Layer 6 of a small transformer language model trained on English Wikipedia (17 layers, counted from 0, width 96).
Take only the direct path to the model's output, skipping the later layers: a vector added to the residual stream pushes a token's score in proportion to its dot product with that token's output vector.

Output vectors of the tokens that the questions are about. A number n stands for (n - 500) times 0.0029.
"ach": 640 495 308 403 570 500 432 621 479 442 329 631 424 469 568 567 808 399 585 523 726 589 233 303 656 400 419 335 500 344 626 631 496 429 463 372 500 584 293 703 460 551 563 524 428 504 585 370 525 784 474 476 420 295 673 429 699 779 428 562 496 408 548 551 144 313 638 504 458 619 549 546 593 267 617 649 620 408 477 698 618 318 372 471 552 596 590 580 457 467 446 396 339 605 615 635
"ock": 504 151 332 405 475 712 538 516 619 437 248 604 523 609 311 612 504 496 794 492 548 549 350 454 610 717 530 278 526 260 419 842 467 460 527 579 785 234 426 344 398 435 376 511 627 576 492 413 465 645 404 388 474 355 601 335 504 364 311 508 471 617 526 517 492 457 493 500 530 483 696 607 388 467 610 620 489 577 446 511 630 226 355 485 534 609 574 185 335 515 579 665 336 484 699 450
" career": 486 282 664 345 472 565 671 372 548 530 459 416 641 702 359 703 611 545 667 614 478 297 513 307 550 376 404 509 718 568 664 657 661 482 583 544 504 563 258 589 681 611 578 433 483 580 659 284 576 265 438 562 304 525 612 531 777 615 547 631 614 684 295 524 450 489 488 570 381 399 185 319 357 554 462 526 369 625 199 398 435 206 430 636 821 738 505 425 846 537 664 448 509 487 771 407
"oss": 467 386 310 316 470 779 521 775 682 269 153 569 689 521 556 548 575 604 533 448 439 594 467 290 565 504 360 351 429 539 425 444 475 439 475 584 751 622 532 491 670 447 541 498 753 550 599 433 592 486 429 553 593 312 705 492 617 658 444 590 421 766 607 421 546 726 456 524 548 456 454 561 348 666 611 786 373 662 390 443 475 427 347 350 544 571 458 792 333 692 615 468 339 524 638 400
"by": 510 431 628 305 269 595 556 746 352 670 147 656 484 697 625 393 469 598 303 662 731 570 30 477 438 411 500 442 587 473 244 482 510 533 570 614 591 662 605 456 399 704 512 471 208 679 641 326 480 415 175 706 474 304 500 528 360 626 360 411 432 689 175 485 365 617 517 477 560 652 412 456 329 347 540 160 643 301 377 533 370 209 443 387 607 327 322 300 312 574 520 491 397 329 495 683
"ative": 283 305 425 332 347 439 473 687 422 638 542 447 644 428 344 428 791 595 419 522 408 606 790 407 586 459 632 588 664 504 550 669 203 350 523 463 504 625 376 529 514 184 405 432 439 495 483 453 383 731 437 482 538 441 547 697 689 690 641 274 270 840 585 633 551 458 720 307 588 490 491 511 476 639 617 387 219 217 288 324 605 290 473 567 347 279 343 434 308 445 590 224 257 338 474 310
"ates": 300 371 295 530 447 433 339 650 414 460 618 603 614 708 218 332 748 592 537 495 283 578 481 297 414 682 638 729 301 654 320 415 306 628 520 471 521 504 295 433 421 336 419 459 675 695 616 405 278 572 504 683 546 220 740 643 713 641 427 360 401 615 651 836 208 321 389 351 598 421 343 559 275 458 504 436 386 527 487 524 412 490 407 627 472 629 479 880 262 475 732 563 328 563 287 526
"ical": 481 270 249 513 264 511 315 572 445 495 534 471 477 541 548 356 505 744 538 371 509 381 775 331 509 483 339 682 513 274 347 555 301 392 471 293 816 720 555 535 787 250 630 477 675 595 681 393 652 643 300 345 509 204 513 410 533 584 465 693 621 656 505 515 577 496 614 532 590 632 573 434 384 682 720 761 734 254 582 359 728 426 376 748 681 550 548 784 378 261 334 417 362 333 523 402
"er.": 370 448 454 166 342 351 342 723 657 569 340 542 810 657 629 350 618 491 538 723 324 532 490 477 562 313 500 351 552 318 484 611 270 542 395 453 343 437 463 500 413 449 646 461 315 791 704 330 586 516 378 561 630 129 615 571 565 495 318 415 762 667 878 622 582 191 470 407 308 587 569 571 606 577 518 551 513 277 454 363 613 445 326 491 381 220 408 235 612 426 553 730 490 588 752 285
"x": 434 764 463 471 415 474 381 480 341 406 361 538 452 473 661 546 783 609 414 405 450 510 539 481 395 431 628 590 610 208 700 210 604 381 488 555 528 486 455 387 492 496 439 495 209 685 525 536 616 795 582 542 489 489 734 531 721 370 422 346 488 322 302 363 520 321 679 451 475 562 568 321 504 327 647 561 315 216 534 558 624 654 491 539 634 605 606 573 330 500 569 553 391 375 537 442
"cember": 441 416 515 694 345 559 130 657 713 800 321 637 399 408 464 322 489 687 476 542 733 360 271 535 371 571 585 753 714 297 668 676 385 458 523 543 553 733 321 311 457 781 487 448 616 636 431 402 670 447 344 626 781 471 702 701 667 500 494 628 391 681 685 597 381 395 438 412 223 944 549 298 348 355 356 558 232 443 388 430 597 572 250 802 659 454 71 571 813 446 627 474 59 620 699 350
"osed": 105 479 172 436 581 716 434 794 657 696 482 680 575 407 485 712 579 765 637 609 504 491 638 434 375 442 445 613 500 537 421 605 606 479 558 607 657 681 608 235 548 259 489 483 500 734 464 297 459 514 614 282 543 536 700 457 551 411 345 514 381 655 528 518 561 716 542 449 610 551 464 545 532 378 666 839 555 429 500 316 487 244 333 417 803 388 358 610 357 370 518 492 295 668 562 549
"orn": 200 371 217 588 555 427 313 326 634 563 317 630 524 352 500 528 443 541 619 468 537 486 222 570 473 584 617 372 515 442 442 678 467 411 520 547 798 625 307 763 471 754 544 507 585 591 515 271 483 377 537 456 396 463 700 447 484 746 293 705 433 500 584 334 450 346 496 584 565 417 656 368 517 364 428 203 474 725 457 568 484 254 317 377 300 484 639 695 430 324 420 484 386 476 547 427
"arg": 611 328 561 717 426 443 326 572 567 500 420 748 438 619 350 848 774 578 587 446 449 588 315 356 581 405 462 452 410 496 428 615 629 488 604 693 644 645 409 479 452 576 415 495 493 666 423 444 571 504 363 519 461 413 453 437 442 632 337 438 420 720 410 492 652 400 262 677 609 483 675 636 496 556 555 593 226 587 474 332 548 328 350 395 523 424 715 741 496 327 614 386 418 646 636 393
"ional": 490 523 440 455 144 355 549 588 564 500 234 419 409 742 349 401 443 426 530 820 365 536 785 394 568 491 695 427 690 551 492 528 446 653 550 547 601 521 779 123 787 516 656 464 431 463 778 500 531 392 398 758 509 757 290 462 689 728 429 555 441 664 427 732 353 306 611 623 352 732 336 517 239 456 519 822 487 429 458 222 632 465 442 606 701 221 429 586 407 584 266 383 150 434 431 563
"omin": 428 280 354 496 242 519 532 663 620 492 642 691 587 398 500 889 545 622 649 537 576 500 690 398 358 240 630 543 442 608 524 418 366 421 456 448 723 648 610 522 474 926 451 473 464 692 465 306 356 462 473 663 665 206 473 571 587 529 616 663 380 559 495 604 731 310 605 348 478 482 509 321 438 683 565 475 384 365 282 489 532 333 274 712 606 439 366 435 590 585 586 455 413 508 516 662
"ac": 533 504 423 340 666 395 512 596 432 376 363 455 494 402 670 335 531 470 455 482 652 625 562 361 531 432 310 482 400 594 594 638 664 435 540 429 453 589 360 587 449 265 551 487 610 512 639 351 430 772 617 529 477 440 790 496 654 619 292 553 337 664 631 617 341 371 552 379 701 555 628 513 627 713 492 654 587 485 378 602 641 424 435 540 400 654 727 666 282 513 401 595 402 639 500 541
"own": 372 115 613 432 490 429 475 818 517 723 321 704 496 487 438 721 463 875 884 562 578 510 593 330 655 627 739 594 473 584 435 429 305 423 512 491 674 303 660 236 357 731 630 510 676 722 468 315 188 484 272 722 491 460 437 184 438 529 567 398 545 851 728 443 430 360 335 467 588 631 545 309 236 500 700 634 558 508 552 798 563 276 372 357 488 364 467 256 667 554 571 509 368 576 556 569
"ational": 540 428 500 482 244 445 571 645 364 433 621 469 488 526 299 577 563 424 674 673 348 607 589 352 413 474 872 600 599 599 508 591 283 310 669 627 437 617 704 562 694 489 496 444 724 533 390 233 537 577 509 363 612 464 568 740 698 704 479 145 520 810 484 922 325 350 758 712 578 584 637 653 505 674 637 708 149 220 330 388 616 310 338 658 494 343 489 391 321 283 525 252 372 529 557 583

Output weights of attention head 0. The head adds the sum of these rows, row i times number i of z. A number n stands for (n - 500) times 0.01.
o0: 510 484 548 431 368 583 614 439 502 380 491 452 540 430 506 395 629 625 415 457 686 426 427 366 561 241 511 347 432 472 546 645 480 514 513 311 548 269 529 677 596 660 524 603 433 518 524 410 339 521 531 276 651 367 603 726 519 586 307 589 524 241 513 378 540 551 491 489 571 482 340 377 643 454 505 508 502 568 552 403 383 527 603 429 764 835 806 396 695 672 413 726 447 427 649 590
o1: 517 536 475 445 322 562 491 491 557 452 346 436 656 409 554 605 806 391 434 715 426 654 600 553 360 757 497 465 682 462 751 608 601 257 272 591 837 468 780 365 444 561 703 601 433 580 568 515 499 509 547 481 480 527 278 500 648 458 462 500 416 587 381 316 647 471 451 665 485 658 594 596 491 321 578 460 458 427 652 542 569 700 426 679 435 463 475 436 628 664 451 598 564 486 584 525
o2: 268 476 586 532 657 516 555 399 492 569 401 846 496 562 379 456 636 397 530 726 538 707 455 537 364 47 582 647 435 731 382 688 584 656 559 500 462 408 715 416 792 499 483 721 521 475 446 345 463 607 561 649 514 651 476 536 649 376 563 589 378 490 767 449 498 465 387 543 480 568 343 406 491 596 416 529 470 638 448 676 592 375 437 270 481 299 325 488 591 355 595 622 489 352 596 602
o3: 448 873 626 456 305 578 530 541 503 634 606 456 571 562 536 557 420 521 241 405 678 519 559 474 486 444 701 679 506 533 515 528 477 531 461 444 522 527 622 527 395 485 412 338 368 431 408 677 446 513 555 501 418 546 459 675 489 491 568 550 350 556 491 403 546 321 547 664 334 535 280 464 410 194 682 586 454 523 410 473 584 490 702 461 450 516 712 563 455 239 514 645 426 352 426 755
o4: 328 408 451 674 461 545 394 570 371 546 576 420 493 445 396 298 665 364 635 603 385 751 554 396 526 479 712 628 391 464 305 469 602 426 409 473 416 600 459 526 496 513 514 580 409 425 534 407 376 350 817 583 636 538 317 460 425 555 582 543 500 788 553 271 340 406 360 408 585 613 456 491 459 429 414 553 651 359 506 503 535 547 347 368 515 606 568 665 529 414 642 754 397 383 449 722
o5: 652 496 166 438 542 218 462 481 539 581 606 461 407 466 504 577 356 468 421 360 568 659 481 506 470 599 345 714 373 713 558 641 430 917 538 570 475 445 500 374 553 521 733 438 431 622 706 523 502 404 655 297 587 430 465 393 429 321 516 657 467 708 629 505 423 367 566 434 556 483 607 344 245 547 389 555 531 218 423 543 428 574 539 712 534 534 300 458 448 530 346 519 566 584 348 641
o6: 796 500 439 554 417 519 536 567 351 281 547 536 589 523 399 449 582 483 412 530 519 464 646 477 636 791 471 394 728 674 654 354 241 313 452 604 573 523 330 754 619 488 453 643 447 746 498 533 708 596 404 564 592 439 566 507 550 401 643 506 522 699 417 431 348 312 384 736 596 504 580 675 625 512 530 431 365 302 582 507 232 606 552 542 515 747 384 413 550 326 496 503 405 361 380 443
o7: 499 468 597 514 547 295 461 594 562 359 512 399 537 489 397 645 536 506 497 453 440 447 542 453 615 363 495 483 565 480 675 292 340 486 427 506 329 278 667 482 536 640 486 499 376 517 331 494 353 311 515 574 312 627 455 646 372 547 368 588 389 580 528 610 594 442 349 592 679 448 512 407 628 418 516 716 403 363 402 451 512 590 842 534 404 494 406 386 230 464 374 473 672 343 565 447
o8: 548 490 686 400 613 626 484 697 562 489 450 619 715 516 669 456 521 603 279 439 441 621 329 429 591 413 402 432 511 155 392 458 503 687 341 340 568 571 538 407 773 363 324 408 534 554 572 405 498 690 387 502 806 500 318 258 494 633 639 660 356 531 483 425 449 587 580 273 412 333 513 348 550 656 484 485 819 342 264 577 596 493 509 249 403 325 362 417 438 281 669 452 738 57 496 507
o9: 472 297 500 503 455 370 589 516 490 623 445 426 349 347 405 557 412 486 510 490 457 566 260 582 330 535 444 555 548 460 448 635 495 601 443 564 779 453 470 597 544 525 527 495 525 462 592 716 591 458 502 583 578 625 441 811 418 468 498 717 509 535 544 703 533 490 595 774 695 316 426 445 445 645 413 407 298 555 575 457 395 454 375 426 444 487 517 565 400 810 402 444 684 489 541 386
o10: 442 362 477 701 400 372 557 502 458 663 400 303 426 538 531 466 505 564 682 557 561 445 481 525 560 450 689 530 518 501 561 374 436 229 488 439 543 570 462 625 225 461 601 374 687 270 484 452 516 494 366 530 568 546 429 509 424 316 406 636 706 272 559 440 402 601 451 407 406 545 503 462 452 396 558 684 509 310 311 485 414 550 547 507 457 380 572 398 331 328 617 848 519 366 660 515
o11: 416 551 629 603 468 417 516 630 554 660 699 571 600 560 415 493 516 422 379 557 295 290 432 368 346 186 557 523 554 567 380 505 442 431 440 704 553 387 546 462 535 389 588 435 540 660 629 401 541 386 609 334 551 496 531 560 530 368 397 509 583 596 633 397 656 529 495 652 740 524 406 536 342 586 493 348 484 585 521 552 650 362 509 463 450 411 484 585 552 438 423 593 437 447 606 520
o12: 610 537 647 598 538 308 704 439 534 486 615 518 392 300 351 359 599 597 454 471 432 362 577 376 634 572 580 315 510 540 546 568 429 498 447 412 642 384 492 323 364 664 750 487 308 635 519 430 301 486 487 511 578 654 605 458 267 742 557 377 524 618 467 462 710 525 551 694 757 402 375 583 712 523 627 544 442 427 500 407 377 521 500 446 398 681 483 404 436 451 527 506 444 450 531 655
o13: 376 362 526 551 402 552 396 388 355 364 423 530 482 368 341 558 526 495 338 572 163 700 475 446 415 546 525 676 454 384 441 362 336 628 309 667 429 284 597 482 439 410 397 824 595 388 387 613 562 228 542 337 642 405 449 613 615 578 605 422 341 346 357 556 523 450 328 663 269 327 322 615 522 424 446 580 447 422 681 368 428 344 561 480 449 383 491 470 269 351 385 476 620 300 364 414
o14: 563 626 674 687 604 569 288 648 574 377 594 426 539 368 627 355 508 680 713 712 354 439 609 536 574 736 542 436 301 656 417 663 337 503 535 517 397 648 543 575 526 482 461 483 566 281 561 569 549 354 374 338 209 298 428 445 521 549 591 440 543 515 279 574 515 441 601 547 555 500 406 464 531 308 609 443 633 374 512 405 595 316 348 608 423 317 481 497 642 498 450 420 484 375 503 394
o15: 535 516 552 495 547 433 403 468 395 455 431 460 367 813 463 90 588 539 436 452 309 492 384 431 462 591 693 553 668 495 408 448 530 322 321 468 428 490 325 571 419 478 696 691 486 618 628 461 491 512 359 488 557 482 440 560 421 609 630 477 578 538 410 439 352 706 314 492 310 658 340 366 400 469 318 566 541 684 519 519 658 602 406 562 607 493 589 430 529 528 505 564 494 555 613 609
o16: 654 584 401 379 400 340 556 488 575 494 379 397 309 312 554 467 524 663 492 609 391 598 598 545 576 581 423 620 621 523 733 503 297 422 583 614 693 322 584 566 476 507 497 346 502 568 547 741 637 309 540 501 461 645 412 487 649 521 623 432 466 587 269 641 361 664 503 451 343 465 516 695 436 597 599 493 542 548 390 448 720 369 343 859 464 366 564 581 573 552 770 448 541 416 494 503
o17: 540 584 394 501 541 632 503 544 594 612 619 520 579 367 659 391 381 480 499 532 562 624 581 494 432 637 278 702 459 506 598 519 542 540 570 794 473 523 766 391 526 392 690 467 534 577 440 627 512 390 520 595 365 674 503 450 264 285 380 517 596 378 459 448 432 700 743 509 445 328 503 506 570 153 601 429 525 415 292 464 361 402 543 687 592 694 345 394 466 528 402 530 519 336 571 378
o18: 506 480 700 627 576 516 615 525 361 449 388 639 488 678 377 389 538 619 573 710 560 607 680 385 641 462 453 634 572 415 492 538 497 498 243 119 639 570 581 534 366 489 432 440 215 751 655 455 556 615 629 660 505 535 351 288 307 354 504 528 395 611 295 602 412 545 451 536 446 569 361 434 491 626 438 506 383 365 579 504 542 523 485 658 610 397 74 425 603 282 603 583 479 589 472 283
o19: 486 491 570 622 372 407 507 407 473 575 504 501 380 474 613 527 714 343 351 609 414 727 609 559 569 677 593 584 506 556 540 481 479 718 537 362 512 482 632 673 506 392 556 441 233 553 626 494 514 398 362 503 494 613 346 405 514 442 505 439 423 420 504 423 494 511 604 475 428 438 907 718 540 527 522 402 384 517 603 547 327 539 420 735 472 577 544 457 594 592 565 323 513 635 514 505
o20: 483 375 423 483 301 486 361 572 690 341 372 231 403 698 500 445 439 335 474 748 488 372 605 509 527 440 690 303 434 587 570 514 663 608 683 586 273 360 182 374 659 489 605 388 545 423 460 767 369 425 491 734 547 800 580 468 598 584 512 371 380 603 518 460 504 635 282 437 635 386 568 538 691 426 525 673 478 439 660 374 513 472 283 443 525 560 463 324 254 486 556 524 544 552 632 575
o21: 512 387 438 476 629 502 538 483 473 469 399 627 603 569 647 510 514 599 612 583 422 737 389 644 476 394 466 692 703 546 446 437 451 240 360 342 746 670 618 517 477 608 617 603 641 528 615 543 529 512 594 519 733 565 521 347 494 380 353 588 479 590 700 529 553 565 545 326 438 406 527 363 558 273 594 7 515 593 561 742 287 602 485 438 448 291 404 429 384 76 487 510 409 315 438 391
o22: 646 678 517 521 572 442 504 584 547 506 392 646 390 503 543 634 493 513 321 580 227 520 626 502 432 399 559 489 466 423 427 426 664 397 554 551 486 593 670 595 537 382 565 425 542 515 681 499 417 321 460 346 661 597 530 320 415 451 464 433 449 528 688 552 276 530 531 289 410 525 387 525 396 442 470 470 415 274 453 502 445 354 397 382 746 485 579 448 569 702 721 677 365 487 603 564
o23: 484 381 752 619 384 379 681 360 374 356 257 763 364 477 625 660 655 478 530 577 208 484 535 595 497 514 635 459 558 505 425 555 427 398 490 398 567 482 668 572 498 253 649 335 594 699 649 400 494 436 653 643 463 607 595 366 420 592 416 435 493 603 496 487 788 437 519 681 373 472 526 571 311 521 630 493 452 510 313 508 483 602 726 446 495 538 543 529 552 531 531 483 390 582 372 429
o24: 313 558 469 403 548 607 315 397 665 638 484 500 642 572 564 512 607 714 276 736 466 488 501 505 532 576 473 498 534 466 537 600 335 592 182 456 495 484 556 457 593 396 599 697 517 698 397 391 525 440 618 598 338 770 558 272 608 542 536 247 483 377 589 553 749 572 563 369 475 662 527 461 745 596 409 522 648 563 464 185 365 416 445 503 308 413 533 393 527 415 484 381 729 335 486 404
o25: 468 495 763 403 446 622 509 439 438 357 399 480 308 475 550 369 646 289 553 329 475 622 512 459 527 630 566 338 481 524 370 368 401 540 447 679 950 593 820 694 385 567 616 702 432 585 499 424 436 606 466 637 564 359 569 594 662 477 619 337 489 284 428 734 477 631 405 557 499 854 584 556 567 479 434 496 641 374 504 650 524 786 370 397 312 395 505 278 389 575 356 633 334 395 609 434
o26: 502 557 343 538 503 555 476 618 505 169 750 523 417 595 568 576 506 472 493 465 414 546 644 494 218 472 433 525 401 499 619 406 502 479 474 501 418 477 494 513 518 615 408 499 480 628 488 263 269 388 203 294 422 572 225 443 591 303 395 437 489 575 512 436 538 590 424 565 510 664 488 413 474 346 745 284 350 522 544 388 564 527 518 637 584 633 402 420 484 259 304 542 583 516 417 360
o27: 412 675 609 587 472 592 420 423 329 524 637 438 418 545 542 540 245 518 577 580 572 465 380 564 592 397 512 361 427 437 361 705 417 399 504 510 462 547 461 456 594 634 571 462 562 346 393 403 511 600 438 559 516 709 541 576 810 515 475 602 511 412 408 700 634 501 481 545 456 387 516 296 349 628 627 559 530 508 560 232 360 501 373 743 433 566 215 559 361 420 664 449 480 470 535 462
o28: 642 493 531 544 469 487 378 351 276 531 719 522 478 271 399 528 686 417 518 522 572 447 390 438 639 592 338 557 542 565 659 401 888 369 423 576 433 353 541 475 592 412 369 379 464 629 336 504 423 419 611 603 540 579 477 540 605 295 504 531 452 459 647 497 457 428 439 471 350 447 586 463 407 362 505 340 442 467 683 567 306 519 349 555 478 544 587 534 706 447 646 352 446 544 449 568
o29: 488 728 321 642 391 154 445 668 552 419 715 588 381 424 433 319 560 391 619 646 635 433 615 635 379 402 570 606 378 495 643 571 498 583 573 393 387 560 305 544 538 652 441 622 543 210 657 373 549 492 553 578 418 538 466 494 593 568 747 619 546 694 647 457 570 494 441 225 395 664 306 427 659 519 466 551 410 417 374 467 426 625 263 770 631 348 375 409 406 465 637 492 357 395 515 464
o30: 533 556 400 721 424 590 568 458 438 441 681 525 509 419 291 758 502 393 467 798 318 321 529 545 621 500 494 565 660 658 542 510 402 361 568 559 446 595 388 653 567 335 529 450 311 532 595 496 593 570 740 441 526 529 861 786 368 507 459 473 176 596 481 561 537 599 547 547 512 581 591 522 542 405 557 706 456 527 404 507 549 392 811 382 367 510 612 604 642 437 700 677 458 568 571 324
o31: 437 321 561 642 531 721 408 607 629 557 625 632 487 623 649 432 516 592 430 590 217 502 352 447 543 594 621 561 748 351 495 518 579 545 481 510 496 527 660 400 488 523 586 272 475 244 253 372 472 695 524 613 526 505 554 427 516 623 361 242 493 323 519 446 589 393 478 391 584 507 545 427 449 547 485 581 579 632 624 500 346 522 553 474 430 607 393 517 493 401 544 383 635 556 411 460

Each question shows a token from some text and the vector z that the head gathered there. A number n stands for (n - 500) times 0.009.

"ized": 584 452 516 532 476 569 493 403 435 498 528 510 640 485 363 483 578 566 547 497 591 299 521 480 545 543 579 586 588 448 550 453
Pushed up most: " career"

" h": 474 596 451 480 606 522 566 556 425 506 468 559 496 518 517 455 439 467 440 542 390 574 519 487 548 544 509 612 472 375 539 445
Pushed up most: "orn"

"E": 415 505 502 535 418 522 438 538 548 451 472 498 475 469 521 532 577 475 492 558 488 507 482 524 591 469 482 502 556 518 526 454
Which three tokens does it push up most, strongest first? "ative", "ional", "er."

"amp": 455 528 459 443 477 593 525 408 360 563 546 557 455 403 502 539 516 561 527 532 467 521 410 469 477 472 486 482 454 486 570 522
Pushed up most: "cember"

" Be": 434 550 550 447 457 656 568 392 459 565 525 542 431 408 388 532 563 522 562 527 493 540 465 503 474 464 429 485 431 462 623 469
Pushed down most: "x"

" the": 471 650 413 493 624 440 579 581 430 582 477 582 476 497 447 420 452 642 409 579 393 578 511 485 489 599 415 573 331 375 543 493
Pushed down most: " career"

"ett": 577 705 416 363 538 388 524 635 343 455 586 422 670 492 778 621 538 387 706 495 432 497 484 584 580 674 471 445 477 507 510 637
Pushed up most: "own"

"as": 416 492 433 555 527 602 391 414 488 498 532 529 459 456 428 370 569 469 399 515 430 512 519 424 545 377 604 595 643 450 532 520
Pushed up most: "osed"

" and": 448 608 573 486 584 649 659 483 548 555 397 472 496 564 462 247 525 470 522 589 517 623 519 557 598 542 510 653 591 484 679 432
Which three tokens does it push up most, strongest first? "ative", "ational", "omin"

" later": 523 476 539 455 494 543 573 478 492 488 559 543 542 448 446 504 417 523 469 504 564 530 526 590 552 555 474 532 533 459 476 482
Pushed up most: "own"

"ock": 451 546 461 479 569 546 520 544 409 493 474 514 474 483 525 480 409 466 407 518 453 560 527 486 545 496 481 590 439 421 506 475
Pushed up most: "orn"

"ing": 492 500 482 464 496 584 466 540 524 523 547 579 497 452 468 520 445 532 530 512 466 563 523 571 544 576 595 444 505 442 433 507
Which three tokens does it push up most, strongest first? "own", "by", "er."

"at": 444 494 445 486 483 640 493 510 481 500 493 500 507 443 488 462 565 528 497 543 549 461 529 475 545 540 521 521 497 476 514 540
Pushed down most: "orn"

"iver": 591 506 420 569 519 564 454 601 538 443 586 388 491 476 522 554 514 433 392 450 536 556 604 452 465 566 466 606 505 523 527 577
Which two tokens does it push up most, strongest first? "ach", "x"

" of": 509 544 510 549 532 523 505 553 533 618 574 538 501 496 504 480 466 508 558 514 497 547 533 506 454 562 602 451 538 598 482 463
Pushed up most: "omin"

" |": 471 606 415 457 446 517 531 519 512 577 380 515 582 526 434 518 433 434 483 574 513 440 497 453 472 532 482 451 527 356 470 502
Pushed up most: "arg"

" in": 488 361 543 537 481 570 544 440 546 666 519 566 556 431 489 372 562 547 539 471 585 341 571 547 434 486 552 569 550 423 513 402
Which two tokens does it push up most, strongest first? " career", "ational"

" as": 567 408 426 482 429 505 638 374 507 498 485 439 656 401 488 490 498 492 475 500 508 526 516 576 501 436 479 593 552 427 501 527
Pushed down most: "ional"

"oin": 364 447 433 498 390 561 457 475 417 525 537 582 569 502 481 603 451 449 458 437 450 603 380 598 454 537 502 596 483 452 566 527
Pushed up most: "orn"

"osition": 490 482 493 533 491 538 510 558 488 504 460 507 496 520 436 490 496 467 500 511 454 500 473 546 437 487 520 520 488 502 551 487
Pushed up most: "ational"

" se": 508 519 542 521 546 539 537 474 566 465 493 536 526 503 504 489 460 478 522 457 488 547 570 495 492 538 506 512 533 460 527 463
Pushed down most: " career"

"ut": 449 471 425 478 497 486 415 508 576 447 510 575 456 504 487 513 522 439 523 571 509 495 499 495 495 534 483 480 492 540 533 503
Which two tokens does it push up most, strongest first? "er.", "ative"

" 191": 472 483 449 483 441 514 491 596 545 565 479 513 573 606 475 392 487 510 540 544 557 521 521 463 551 499 555 537 506 458 393 488
Pushed up most: "ative"

" r": 541 498 428 540 510 563 479 568 533 467 572 396 495 479 530 558 524 446 420 478 527 532 584 476 483 559 485 561 488 500 544 575
Which three tokens does it push up most, strongest first? "ach", "x", "ac"

"es": 472 605 479 493 494 595 501 468 504 480 550 518 436 375 564 536 446 541 481 545 533 556 568 545 512 517 507 470 474 539 486 545
Pushed down most: "arg"

" sign": 530 503 449 507 508 539 490 540 516 440 553 451 455 496 524 557 523 454 431 505 520 528 548 500 494 511 477 539 480 523 564 548
Pushed up most: "ach"

" was": 572 484 498 446 474 654 591 413 427 489 497 513 626 450 352 481 454 423 464 418 524 454 496 485 432 612 419 468 397 341 628 408
Pushed up most: "ac"

" most": 476 589 462 505 543 489 583 486 435 508 511 551 451 537 489 509 474 537 460 547 459 508 496 478 513 537 511 533 431 490 480 489
Pushed up most: "ational"

"ier": 412 468 429 595 363 469 407 448 527 431 488 486 421 581 476 474 573 523 379 545 436 494 479 555 444 496 519 487 569 478 478 451
Pushed up most: "x"

" Europe": 506 491 453 550 482 500 413 503 575 544 508 499 432 477 534 483 545 503 471 612 459 533 508 491 530 544 533 458 542 500 422 471
Which two tokens does it push up most, strongest first? "by", "ical"

"p": 412 527 473 564 370 521 479 399 459 573 393 543 435 537 477 457 570 587 531 536 454 467 539 449 556 506 626 487 567 480 501 542
Which three tokens does it push up most, strongest first? "osed", "cember", "x"

" Team": 472 562 486 424 473 557 498 542 487 552 455 573 474 506 474 446 456 443 455 492 479 523 590 569 547 460 511 534 603 441 515 486
Pushed up most: "arg"

".": 550 573 529 453 521 484 446 502 492 432 534 460 399 542 376 570 439 355 635 544 478 622 576 660 546 532 417 412 479 418 585 485
Which two tokens does it push up most, strongest first? "er.", "own"

"on": 542 535 485 520 534 512 511 482 408 466 596 450 552 405 600 444 571 536 413 477 475 445 470 498 546 581 488 501 473 516 444 497
Pushed up most: "ach"

"ol": 437 503 546 509 416 503 420 531 461 506 447 537 436 611 510 456 523 459 506 566 452 530 539 565 668 355 644 502 635 452 451 512
Pushed down most: "ach"

" on": 565 431 472 494 591 520 486 445 528 455 577 515 563 447 388 449 424 482 502 499 578 388 564 492 386 556 537 572 523 406 497 499
Pushed down most: "ative"

" a": 540 507 441 532 560 511 592 459 468 491 525 593 542 506 432 532 447 470 431 533 460 506 521 475 422 576 495 477 423 400 465 441
Pushed up most: "by"

"id": 367 520 474 536 510 561 456 490 500 473 596 398 475 444 509 519 571 434 520 499 523 472 559 569 482 526 457 546 409 502 537 515
Pushed up most: "ional"

" D": 441 547 459 424 446 537 522 548 511 534 455 534 460 522 426 482 487 452 446 525 470 526 600 529 563 459 522 526 620 471 551 561
Pushed down most: "by"

"in": 545 450 489 519 450 544 514 532 493 510 487 500 540 490 474 455 541 497 550 558 517 474 534 451 453 471 559 542 506 504 555 439
Pushed up most: " career"